Layer 6 of a small transformer language model trained on English Wikipedia (9 layers, counted from 0, width 64).
A neuron adds its activation times its output weights to the MLP's output. To switch it off is to set its activation to zero at one token and run the rest of the model.

Output weights of the MLP neurons that the questions are about. A number n stands for n times 0.00081.
n19: 263 -53 123 38 0 121 -161 102 -301 51 -38 73 -12 152 -57 43 7 -161 19 24 2 153 -179 114 164 63 130 38 16 -259 54 -6 -253 -191 125 36 -189 45 47 -1 109 56 -130 93 46 115 101 69 -66 -28 -87 -154 9 4 3 -93 10 184 -90 48 -161 -117 -40 -137
n26: 118 222 155 -128 -38 -7 13 -6 -233 -137 58 -180 -34 86 -55 -16 -225 -165 171 -62 -6 77 79 11 -137 145 -76 -104 -166 90 -21 -4 -32 -84 193 134 100 140 -118 -15 43 136 28 113 43 -146 37 -122 -142 -40 -23 20 185 -127 -39 -6 37 68 152 -132 47 111 -94 -114
n28: 182 76 54 -32 172 -71 187 123 6 -86 -56 -172 -325 -98 29 -95 -66 3 -123 -39 -11 -127 21 -49 -102 -11 -114 65 0 1 -47 -36 -92 159 -154 107 56 106 12 114 -182 142 27 -185 -34 -89 -17 -31 53 193 27 -152 -24 -170 88 -140 86 -268 154 -33 123 107 -49 -189
n46: -5 47 -3 6 29 5 -84 138 6 248 -183 -21 -91 116 -40 44 -69 96 -84 130 40 44 34 -23 -47 188 133 10 -122 -116 138 -143 39 50 -96 -31 94 -185 -172 86 75 -40 -256 7 104 76 -34 -141 -125 74 111 -12 -84 23 22 -45 -162 -51 -62 -93 20 -168 -25 -67
n49: -28 -44 -16 200 -80 -84 81 -23 59 10 60 19 -145 10 -5 219 47 -55 113 -161 45 -74 -140 -59 11 41 0 95 60 74 59 -52 -4 -167 -20 -38 -54 9 -23 -105 82 115 -97 23 60 9 7 146 -267 169 11 -20 -98 130 -32 -133 -85 45 48 7 -58 47 5 -45
n71: -9 138 178 -69 -102 0 -345 -167 -62 -72 68 10 31 -181 41 -140 42 -209 -223 297 -206 83 -166 -40 -18 38 67 -282 -90 151 -280 184 49 48 -101 4 39 -83 189 -119 -36 -24 80 -72 47 263 34 120 -73 -201 -84 -27 99 47 129 40 244 67 19 162 206 -176 208 70
n91: -82 474 210 -47 21 -257 19 -117 -70 -111 37 94 -354 -8 60 -16 31 -8 174 23 -97 -34 -119 121 -87 39 82 75 68 42 -37 -25 -93 -56 -66 130 75 149 -98 165 5 103 -91 -219 -207 -142 62 55 -166 64 -41 63 -16 17 -163 -100 40 41 -6 -202 -135 47 -113 -119
n129: -9 -143 -26 -66 97 -91 -20 -30 -240 153 -96 -110 -20 113 79 -65 24 -115 -57 -114 -58 153 -84 98 66 84 174 -47 -13 45 -120 43 -97 -66 155 -120 -38 -36 -11 -72 -178 -91 -27 75 4 -29 38 103 33 -2 -156 110 -67 -145 -53 -4 30 4 40 -5 97 -41 -106 -58
n142: -93 94 131 -301 61 -241 50 -76 34 85 14 -216 -87 46 95 66 -78 216 93 -78 12 40 -139 -37 -313 146 -56 255 -104 -60 -79 185 124 223 -170 -35 -64 120 -160 220 67 119 126 -52 -16 55 99 -154 44 -86 -132 8 130 21 89 102 -63 125 82 44 67 112 -36 -29
n178: 40 119 56 -97 94 18 -16 321 -111 31 131 144 -30 -94 -153 -11 -241 143 -83 -108 41 87 6 -55 -53 -125 76 24 -92 38 -137 -52 197 -93 172 98 78 -50 -77 59 -19 -2 -89 -46 9 11 -50 127 193 -37 -29 -40 -24 81 176 -25 33 -112 92 -84 44 -53 91 131
n184: -105 213 31 -214 -59 -408 -84 -154 95 97 28 -29 -162 -9 170 -115 43 64 -52 29 10 4 19 155 98 -127 -242 -90 -186 48 -53 -119 221 13 119 -82 -28 -32 43 187 11 116 57 124 -21 64 -107 -52 90 45 34 -2 -89 -105 151 -46 11 23 29 -72 71 91 -84 51
n198: 66 1 148 -99 -124 -102 -153 -98 -4 9 -31 -70 -174 -110 22 -70 22 79 32 19 -63 -57 111 48 184 201 -16 -36 -40 -19 4 37 -66 -162 31 -150 -237 -79 -54 43 84 121 79 37 -168 22 -15 21 79 -87 111 -27 -236 -115 69 -115 -145 -25 236 -126 -81 89 25 150
n209: 184 -50 -95 -149 186 -91 -151 20 -203 122 148 55 -24 -317 -85 34 180 -1 -5 19 -239 -119 -33 -35 -262 -75 -19 55 -4 59 60 -33 -8 10 -63 -143 -57 169 7 -124 -120 -4 -27 116 -5 106 -78 -191 -64 -20 16 -39 72 -126 31 -62 239 -119 -103 124 2 71 -161 -107
n219: 32 -265 -44 96 -59 124 -133 39 12 72 56 39 -82 -175 -111 -164 -24 136 -82 -103 -54 -81 20 -64 74 121 260 -30 -1 37 65 -84 -43 65 -49 17 23 115 -17 87 78 -166 -94 -102 1 122 -5 163 129 203 -107 130 -106 11 -2 12 145 61 -233 4 131 77 -51 22
n254: -330 77 -118 66 83 201 75 -7 -232 -49 52 -120 90 -204 41 -22 -2 49 -10 54 76 25 168 184 -46 -43 -22 -146 231 -149 157 -169 17 169 -80 -120 306 69 19 148 -91 -80 31 50 -67 -176 -127 131 -94 -114 217 -132 254 -223 35 -131 8 72 -37 81 -27 -14 185 -20
n255: 12 311 223 -177 -75 -335 -149 89 -177 -223 -33 -4 -176 -194 -95 -132 -223 -51 97 117 -38 109 -79 -16 -166 28 -149 19 0 -190 75 -14 -164 -103 -177 -38 350 342 -73 -8 46 73 14 240 -93 96 143 -98 -172 60 -136 -100 -243 58 -203 -65 342 -27 137 -56 -121 8 144 26

Each question names a token from some text and the token that comes next. It shows the activations a of the neurons there, in the order above. A number n stands for n times 0.034.

Then comes g, the gradient of the next token's log-probability with respect to the MLP's output, scaled to length 1. A neuron's effect is roughly proportional to its activation times (output weights . g). A number n stands for n times 0.00091.

"5", then ")\n"
a: -5 -4 54 23 0 0 66 0 -2 18 -4 304 1 0 -4 -4
g: 24 94 25 121 -132 -28 -18 -21 124 464 30 -100 -83 -174 90 20 -30 6 -28 94 46 -7 48 -58 226 68 -134 -200 -339 -23 55 -192 -30 68 60 151 -27 -29 -97 -93 122 -21 120 -242 133 -130 -159 -214 109 75 -223 -263 39 56 294 5 226 -13 -47 -49 -61 174 -21 160
Which two neurons, each switched off alone, lower its probability most, in order? n198, n28

"é", then "le"
a: 0 0 0 -1 302 0 0 0 0 0 0 0 0 8 -1 0
g: 43 14 221 13 12 -12 -125 76 181 187 -166 150 92 104 152 11 -150 99 148 109 46 24 -63 137 -87 -213 -183 -23 161 47 -129 1 -284 -161 307 25 -164 132 318 -253 42 -81 185 169 212 -121 99 -8 -168 257 79 155 -31 -99 -96 -2 -59 -79 6 -15 -130 113 -41 119
Switching off which neuron hurts the next token most? n49

"ika", then "eb"
a: 0 0 0 -2 -4 0 0 125 0 0 2 0 0 -2 0 0
g: -38 28 124 115 -54 -152 -202 -78 143 41 19 252 179 -28 -201 -21 -248 259 121 54 55 -78 34 -89 -145 -118 -101 1 -141 70 -155 -219 -192 -1 -127 91 -151 68 87 -170 121 -220 191 88 47 153 194 231 -10 243 270 -65 -75 -75 37 -16 183 -41 -1 -146 20 249 139 29
Which neuron, switched off, raises the next token's probability most? n129

" (", then "1"
a: 0 63 0 1 -5 72 187 -4 -5 28 125 -5 164 66 41 398
g: 250 -135 60 16 197 110 158 -99 -159 -7 200 68 156 -309 -196 75 32 32 16 9 -157 60 183 28 108 77 -43 122 108 231 -4 98 166 94 -91 -207 64 81 -220 71 -12 75 -204 -37 -187 94 -171 -96 93 -212 -336 -14 -1 -30 172 -7 -5 16 156 61 118 -209 246 -50
Which two neurons, each switched off alone, lower its probability most, in order? n209, n71

" Mot", then "or"
a: 0 0 0 0 117 0 0 0 0 -1 -5 0 -2 103 -4 8
g: -170 51 127 176 -323 91 77 -90 6 18 -135 -26 130 -4 76 164 -107 -50 24 -205 -101 -104 55 76 88 215 -139 -112 95 -65 -120 96 13 -213 -19 -107 -75 -50 175 -64 -213 38 171 -13 33 -169 139 138 -46 -180 -213 -239 -138 29 410 -194 18 3 85 87 -63 -277 -9 -143
Switching off which neuron hurts the next token most? n49

"9", then "3"
a: 0 0 -1 -1 -1 0 108 0 -1 -2 37 124 0 0 198 -4
g: -82 -50 -57 -99 78 -72 -267 -162 12 -164 -178 -173 39 102 156 17 -60 127 48 14 236 -38 19 17 -60 173 -113 -76 109 -265 36 -65 -112 -47 79 -142 138 247 122 -358 -19 7 246 -96 92 173 -128 36 -336 198 151 -57 -159 55 146 1 301 -10 33 3 -17 -88 -107 -44
Switching off which neuron hurts the next token most? n254

" a", then " l"
a: 0 49 59 -3 -3 175 276 8 104 -1 -3 -3 -1 4 43 192
g: -263 66 -248 -245 0 -48 -161 102 75 192 66 -160 51 155 -76 66 256 135 151 -83 -5 104 -122 -90 -252 191 -168 -78 21 -177 -131 -104 -21 -97 131 -177 -138 -60 -186 -57 221 47 255 93 29 146 -205 -150 42 -41 212 266 -17 -158 65 -65 -60 100 11 -155 7 -16 28 48
Switching off which neuron hurts the next token most? n142

"ous", then " par"
a: -3 125 0 0 -1 -2 199 0 0 -1 29 0 0 0 0 155
g: -103 -45 -158 -166 -1 -68 -43 -9 134 -198 36 -82 -163 -69 0 89 -5 -254 -384 -137 118 -234 58 69 -56 -22 117 -67 208 -212 92 -71 88 16 140 -45 35 12 -140 88 193 155 -57 -107 50 -100 33 -357 34 -183 -131 -78 12 -224 -121 -109 -255 210 179 -92 105 -93 -66 -129
Which two neurons, each switched off alone, lower its probability most, in order? n26, n91

"k", then "ō"
a: -5 0 0 -4 0 0 10 154 -1 0 8 0 0 -5 -3 -5
g: -111 -99 67 87 122 11 -20 7 -182 42 -54 -214 -95 -166 71 -150 -6 48 102 150 -311 -133 97 -58 197 -277 208 124 88 -224 -103 -255 289 239 173 160 -110 -80 -104 -20 -57 -1 -201 -81 35 -138 37 -165 -56 -153 -121 95 106 -135 61 57 -82 -109 -203 22 -109 80 -97 -200
Switching off which neuron hurts the next token most? n129

" ", then " |\n"
a: 0 37 0 -4 0 -5 57 -1 109 8 154 -1 70 18 132 99
g: 13 69 -237 109 -259 -45 163 260 -26 19 141 107 -313 110 226 66 26 -111 -66 -43 107 -59 16 -144 -224 -62 114 -456 27 -55 -8 -73 -107 60 63 -40 -104 -75 7 6 -7 -181 -141 -277 124 -158 -64 245 76 68 -119 -109 150 -81 -119 -36 63 42 -26 -41 -213 -45 -144 -81
Which two neurons, each switched off alone, lower its probability most, in order? n254, n91

",", then " air"
a: 0 113 0 -1 3 218 384 18 64 0 148 1 16 12 93 246
g: -177 57 -91 -112 38 -55 -186 -159 10 -92 -63 -43 41 -23 -38 -69 -231 -68 27 57 82 201 176 114 184 -66 127 -124 165 -230 34 39 126 122 63 2 -195 16 80 214 -138 5 -15 -37 -185 -218 -330 -225 119 81 169 143 -144 -87 -42 208 141 -32 -181 -185 -47 129 305 -169
Which neuron, switched off, raises the next token's probability most? n71

"iles", then " which"
a: -1 0 0 0 -3 0 -5 -5 -1 0 78 0 -5 20 0 0
g: 60 90 -194 69 216 35 -201 -99 -124 -297 130 125 13 14 -78 -285 22 19 66 -43 280 -104 -183 -171 -85 -168 -78 -60 211 -281 16 -140 -115 1 -5 75 -69 2 128 7 11 -52 -241 85 -43 184 163 275 -11 -97 -200 88 72 -106 -261 -62 -60 106 -6 114 -41 64 -223 91
Which neuron, switched off, raises the next token's probability most? n184

" |", then " Marg"
a: 0 133 0 0 -5 210 287 10 0 -1 105 9 16 -5 8 223
g: 138 -161 -170 -71 24 140 85 21 112 -36 24 -52 -87 88 135 74 146 -30 130 -311 23 -91 -12 276 -130 -13 -76 56 -212 43 -147 229 -100 -226 67 127 -142 -123 3 -200 19 192 208 26 -35 -214 144 -8 -81 -1 -93 -145 139 122 -177 -202 -175 -9 96 200 -116 -203 -304 -7
Switching off which neuron hurts the next token most? n26

"n", then " N"
a: -5 0 0 0 -1 0 0 178 0 0 0 0 0 35 -2 0
g: -109 123 -72 -40 48 67 192 174 -182 -248 -157 13 -257 89 -24 -54 147 -215 -182 -74 19 136 -71 181 49 222 151 -194 212 -57 228 78 138 -236 138 -18 226 -158 -36 128 33 175 17 -181 82 -82 -191 -80 48 -168 -60 119 -59 -104 62 32 -206 49 52 65 12 -277 -84 -96
Switching off which neuron hurts the next token most? n129

"yl", then "v"
a: 93 0 0 0 0 0 0 -1 0 0 0 0 0 0 0 -3
g: 105 -34 -60 -147 114 71 -234 -70 -226 -181 150 -244 -42 21 199 124 144 158 -138 -50 -126 218 128 -26 -158 67 106 -13 115 8 324 -187 -139 -95 259 -87 -72 77 -109 -226 -39 143 67 -71 -11 20 35 1 -124 -59 -28 -109 -201 -58 -104 -3 133 73 -186 231 -48 222 50 -256
Switching off which neuron hurts the next token most? n19

" -", then " The"
a: 0 48 -2 0 -5 -4 70 0 182 -3 106 0 -5 66 95 -5
g: 159 -28 84 -154 49 165 133 122 -168 -46 -116 117 -153 -10 132 -119 6 -137 89 -18 304 141 97 236 149 -48 -184 -165 313 -85 93 -10 26 -50 348 27 305 16 6 -168 -73 150 -138 58 43 -210 -55 -144 -53 -103 -237 -76 -116 -83 -92 24 -201 -54 -13 70 -52 -214 -62 3
Which two neurons, each switched off alone, lower its probability most, in order? n254, n26

" ", then "4"
a: 0 0 0 -3 53 0 49 0 128 -4 3 0 0 0 157 -1
g: -132 27 -68 -101 -22 37 -48 31 211 -219 -32 -1 -86 27 110 42 17 20 -32 -20 250 124 -49 143 211 -63 -150 -24 154 -126 -83 -144 1 166 -92 -148 283 -64 -152 23 212 -272 218 -352 51 96 5 -24 -119 94 277 -39 85 45 -91 -145 -117 288 -136 -233 108 -150 2 -12
Switching off which neuron hurts the next token most? n254

"2", then "0"
a: 60 0 0 209 0 0 0 -5 0 0 22 104 -2 -1 16 -2
g: -11 86 -5 78 -319 37 135 -60 -289 293 -77 -6 47 -44 -130 -120 -52 -66 -24 59 -105 -8 -139 -221 42 -99 84 18 -273 -50 78 219 -30 30 292 155 -259 11 -3 -5 -145 243 -46 31 13 0 -111 -89 -147 81 -139 -21 -181 -2 -176 -150 42 -151 -153 107 -203 137 104 269
Switching off which neuron hurts the next token most? n19

"Sc", then "ale"
a: -2 0 0 0 0 0 0 0 0 0 41 141 0 -5 8 0
g: -180 -26 -24 17 15 -29 125 -38 217 63 70 257 -35 352 -81 112 -61 107 206 105 92 195 77 -228 20 9 -65 61 -89 116 -143 -140 122 10 -345 -43 -38 125 -117 54 -28 -165 211 -5 113 -77 -310 97 105 120 177 -66 -77 -15 82 174 -75 -59 -20 -149 319 -146 -84 118
Which neuron, switched off, raises the next token's probability most? n198

" N", then "atar"
a: -4 0 0 -1 0 0 118 37 0 0 0 0 0 56 24 77
g: -217 -40 96 161 -101 17 -86 40 7 -131 3 -5 148 -148 267 1 8 105 -3 -75 -12 -241 165 132 126 100 -6 -26 140 214 289 -228 -90 35 -153 -258 -105 111 40 -331 -160 150 37 39 22 -8 61 184 68 -176 -39 -151 156 -218 126 168 -7 54 193 113 123 -44 225 -72
Switching off which neuron hurts the next token most? n254

"in", then "G"
a: 112 0 0 -1 0 0 0 94 0 -1 0 0 0 167 0 0
g: -55 96 18 115 86 -169 -128 1 -192 16 103 -137 199 -133 -191 -65 -201 -5 61 191 15 -154 -6 124 -349 1 8 54 191 -197 212 116 -53 58 -202 -50 291 21 -41 -8 65 -71 -238 4 -59 86 -81 35 33 81 258 174 -106 49 -87 197 165 -148 230 -147 -39 42 -107 -250
Switching off which neuron hurts the next token most? n219

" Ben", then "o"
a: 0 0 0 0 -1 0 -1 0 52 0 0 0 -1 108 0 96
g: -269 13 -39 57 -103 19 14 -240 300 87 -5 118 120 81 114 -359 -10 -32 241 -142 -70 -61 -71 -192 71 36 18 -77 -176 20 -333 -114 85 19 39 -85 103 -37 158 -121 -97 -212 203 23 -26 -142 -4 28 -211 260 75 -7 9 -84 -26 -207 228 -52 49 -28 15 11 65 270
Switching off which neuron hurts the next token most? n219

"4", then " |"
a: -3 30 0 148 0 0 0 0 0 -4 65 154 0 0 0 0
g: 86 -10 10 8 26 99 74 63 139 -101 155 263 -102 242 101 179 163 227 95 84 -131 -3 -84 -37 -30 199 -42 -66 -261 348 34 -58 137 158 -311 -169 -109 -74 -101 -110 45 -127 -132 20 -157 66 91 163 -291 -110 99 -22 -52 53 138 -199 -133 170 54 -81 -11 -187 20 -115
Switching off which neuron hurts the next token most? n46

"-", then " Girl"
a: 0 41 -1 0 0 -3 -4 -5 0 0 0 -3 0 7 -1 30
g: -88 -114 -223 -74 -156 -101 -84 254 62 -2 93 -120 -80 -69 -219 131 63 -150 35 85 -132 -180 215 58 -134 -67 116 15 73 -101 -85 77 -278 135 88 -139 -14 114 152 1 -33 -148 -37 142 40 -365 76 53 -269 69 -19 107 -10 -17 327 100 265 -45 51 -289 2 -83 56 -42
Switching off which neuron hurts the next token most? n255

"u", then " no"
a: 0 0 0 -1 82 0 0 92 0 0 0 0 0 42 -5 0
g: -57 15 -135 44 13 61 -141 76 25 -42 -49 -256 32 29 251 -175 78 -19 -102 -60 -41 -140 -284 -51 267 7 135 93 -58 -383 100 -71 297 -25 -47 -57 10 7 -403 -24 -73 -102 37 -101 -61 138 56 -326 -143 -173 -93 -90 30 26 20 0 257 101 26 -7 59 100 136 -70
Which neuron, switched off, raises the next token's probability most? n49

"ob", then "iles"
a: 39 0 0 0 0 -1 -4 47 0 0 -5 -2 0 27 0 0
g: -128 66 145 281 213 93 13 82 150 -130 -223 153 65 -9 7 71 -12 -76 14 120 323 -52 216 -8 166 -179 81 16 60 -114 6 -171 -9 39 -403 -77 -129 -39 218 163 56 60 -53 273 276 -6 -3 45 41 171 176 -169 -6 60 -75 -166 -28 -131 80 -172 -3 -71 81 -20
Which neuron, switched off, raises the next token's probability most? n129

"est", then " City"
a: 0 0 0 0 118 0 0 0 0 0 80 0 0 3 0 0
g: -28 135 41 235 -273 -8 120 -203 -49 -180 33 335 -112 -10 4 238 148 -112 -47 81 9 98 86 134 198 -46 87 -172 128 119 32 30 -63 -40 88 -123 151 154 304 17 -26 82 288 8 23 110 -27 -196 246 181 70 58 -90 -8 -87 14 -149 133 65 -67 223 -199 162 -66
Switching off which neuron hurts the next token most? n184

" have", then " been"
a: 0 116 -1 35 22 150 334 -4 97 0 200 -1 0 51 -1 269
g: 10 2 280 1 -278 146 -76 -87 -31 -69 -57 1 94 77 219 178 114 -67 9 -23 82 76 -6 84 34 -273 287 0 -99 137 216 -185 -59 -110 -118 109 -64 216 -179 6 151 -109 -89 206 -167 176 159 -11 98 -214 -22 151 -123 -18 -58 61 220 -95 -186 50 66 131 -69 304
Switching off which neuron hurts the next token most? n255

" country", then " of"
a: 0 80 -1 -4 -2 0 85 -2 41 0 62 0 0 -5 0 0
g: 390 158 24 106 117 54 -103 154 15 182 155 1 51 -161 -112 -6 39 -173 208 19 -115 -58 -114 -192 -248 26 55 -122 169 53 -173 -18 35 -187 -20 -31 -179 -69 -128 -183 -345 105 -72 -110 14 -175 -31 9 252 -181 -216 -183 6 57 -6 96 -262 -59 56 78 -61 15 -58 -64
Switching off which neuron hurts the next token most? n26

"8", then "8"
a: 0 14 0 19 0 0 58 0 -1 0 269 50 0 0 -4 0
g: -134 -164 87 -150 -53 53 128 -252 54 -31 -103 -37 103 -96 -34 -188 63 63 87 -244 122 162 -90 268 -117 -87 -273 205 74 0 26 137 222 216 -187 179 128 -56 -297 146 -15 29 -36 176 -66 -102 -10 -32 -123 13 -34 -22 -34 109 75 55 38 -89 -280 263 245 -113 -51 58
Which neuron, switched off, raises the next token's probability most? n198

"3", then " ("
a: -5 8 0 100 0 -3 63 -3 -5 0 221 -4 20 130 -1 119
g: 53 112 -258 198 2 5 55 58 -112 -175 57 111 -201 16 -129 109 37 -118 -149 190 -40 104 40 -245 -47 48 166 -175 -36 -4 -113 -43 -50 55 -69 84 -65 -224 33 4 33 -260 84 -371 129 -73 -7 293 30 -263 95 29 72 -202 -117 -136 35 74 211 -194 144 -247 -32 -39
Which neuron, switched off, raises the next token's probability most? n184

"l", then "è"
a: 104 0 0 0 0 0 0 127 0 0 0 0 0 0 -5 0
g: 47 52 -348 -62 -265 96 49 54 -151 -41 -47 -113 77 -62 -41 -86 -67 16 80 -302 -58 -92 -172 -67 -2 -50 255 170 -2 -244 19 -84 240 44 160 166 -242 101 -197 -60 21 136 -30 -326 -53 -67 159 -162 -4 121 -196 -130 5 -111 -10 -87 142 232 -73 8 -12 -147 152 -24
Switching off which neuron hurts the next token most? n19

" Cast", then "agn"
a: 0 0 0 0 0 -1 0 -3 0 0 29 0 0 -4 -5 0
g: 137 116 71 95 -43 -121 -123 32 136 59 -53 15 64 -167 -226 -153 -78 -289 252 -113 154 -287 20 -149 -186 -217 319 -25 51 -137 -79 173 -55 -10 -159 168 225 91 124 -7 -33 85 -10 -79 -32 2 61 2 -140 48 102 83 -64 286 -378 -100 -124 42 13 15 7 113 -8 49
Which neuron, switched off, raises the next token's probability most? n184

"ill", then "ou"
a: -2 0 0 0 -1 0 0 46 0 0 -1 0 0 0 0 0
g: -45 110 -186 36 -82 -37 3 -1 -21 -10 -151 44 -25 -60 9 -122 -286 168 -28 -161 -120 -244 99 -30 114 -122 -190 221 45 85 -42 -230 222 226 15 14 -207 231 17 -99 -126 83 226 94 188 -32 165 -119 -237 203 125 -189 91 -62 139 -179 47 -131 -182 -4 110 146 -197 47
Which neuron, switched off, raises the next token's probability most? n129

"ian", then "-"
a: 0 0 -4 -3 30 0 0 105 70 0 0 0 0 -2 0 -3
g: -50 23 -147 -117 108 -20 -161 -28 -54 -79 -124 87 74 -145 -55 -99 103 -314 300 54 -113 -17 8 -24 78 -105 304 182 117 -358 91 -1 -213 17 -83 97 83 -88 -139 -77 93 33 -276 158 -256 205 -37 -174 5 24 121 -84 57 -104 -161 180 -93 129 -27 -65 -214 99 134 7
Which neuron, switched off, raises the next token's probability most? n142

" of", then " this"
a: -2 42 -5 9 -5 192 367 -3 0 0 8 16 -2 -5 0 232
g: -163 6 170 147 192 -13 -81 -100 213 -274 -282 -60 51 85 227 -43 62 -12 -134 35 196 -250 -40 26 -19 30 28 -139 193 -56 86 -128 -100 22 25 160 -80 115 -61 -18 -45 -120 38 154 -261 14 109 203 -253 -193 -174 111 55 -58 -62 38 -101 -180 219 -132 2 275 -47 184
Switching off which neuron hurts the next token most? n91

"che", then " Gard"
a: 0 0 0 0 1 0 0 -4 0 0 0 0 0 104 -1 0
g: 111 114 55 182 -78 -56 91 97 68 12 -41 -20 31 -110 53 -99 -151 32 -240 -239 42 101 235 228 -117 59 -72 -86 289 -69 -92 146 -19 -262 53 -10 50 -72 194 87 12 29 338 -20 185 -340 -38 -152 20 95 -79 -70 -219 73 -93 27 -249 80 163 -33 97 -195 -71 185
Which neuron, switched off, raises the next token's probability most? n219

"|", then " "
a: 0 125 0 -1 5 211 280 -1 0 0 29 -2 5 -4 64 299
g: 355 -114 130 192 179 231 69 -67 -36 -115 122 82 75 -148 -22 -210 -17 -21 33 -82 -94 11 -43 -216 162 -67 -172 203 -149 88 -78 -8 118 97 37 -137 84 123 -151 -44 -9 -120 -318 -27 -31 259 3 -105 70 -98 -104 -9 -103 -132 146 79 276 203 63 -101 214 161 -102 -168
Switching off which neuron hurts the next token most? n71

"-", then " I"
a: 0 77 -5 0 0 3 -1 -4 0 -1 0 -5 0 14 -2 -5
g: -293 20 60 120 258 -52 -57 52 87 6 -318 49 -2 132 -15 67 -91 36 279 106 89 18 -192 -13 -49 252 -166 -177 -263 -5 -33 98 64 -23 85 -33 -63 68 -95 -74 -20 -254 156 4 224 29 78 8 -217 -305 -224 171 75 55 34 32 30 -238 201 -73 -37 -56 11 163
Switching off which neuron hurts the next token most? n26

" C", then "ase"
a: -5 0 0 0 0 0 0 0 0 -5 0 71 0 0 -4 0
g: 102 109 145 -77 -26 -63 -257 194 355 -38 -289 152 -54 40 96 -169 247 -291 12 127 133 59 -67 -27 79 43 69 -217 -33 -127 127 32 -192 -45 -223 86 -38 -32 -236 86 3 -125 109 -205 -24 64 244 117 -205 5 1 50 67 -175 29 -275 37 -52 -27 -30 -5 64 -125 7
Switching off which neuron hurts the next token most? n198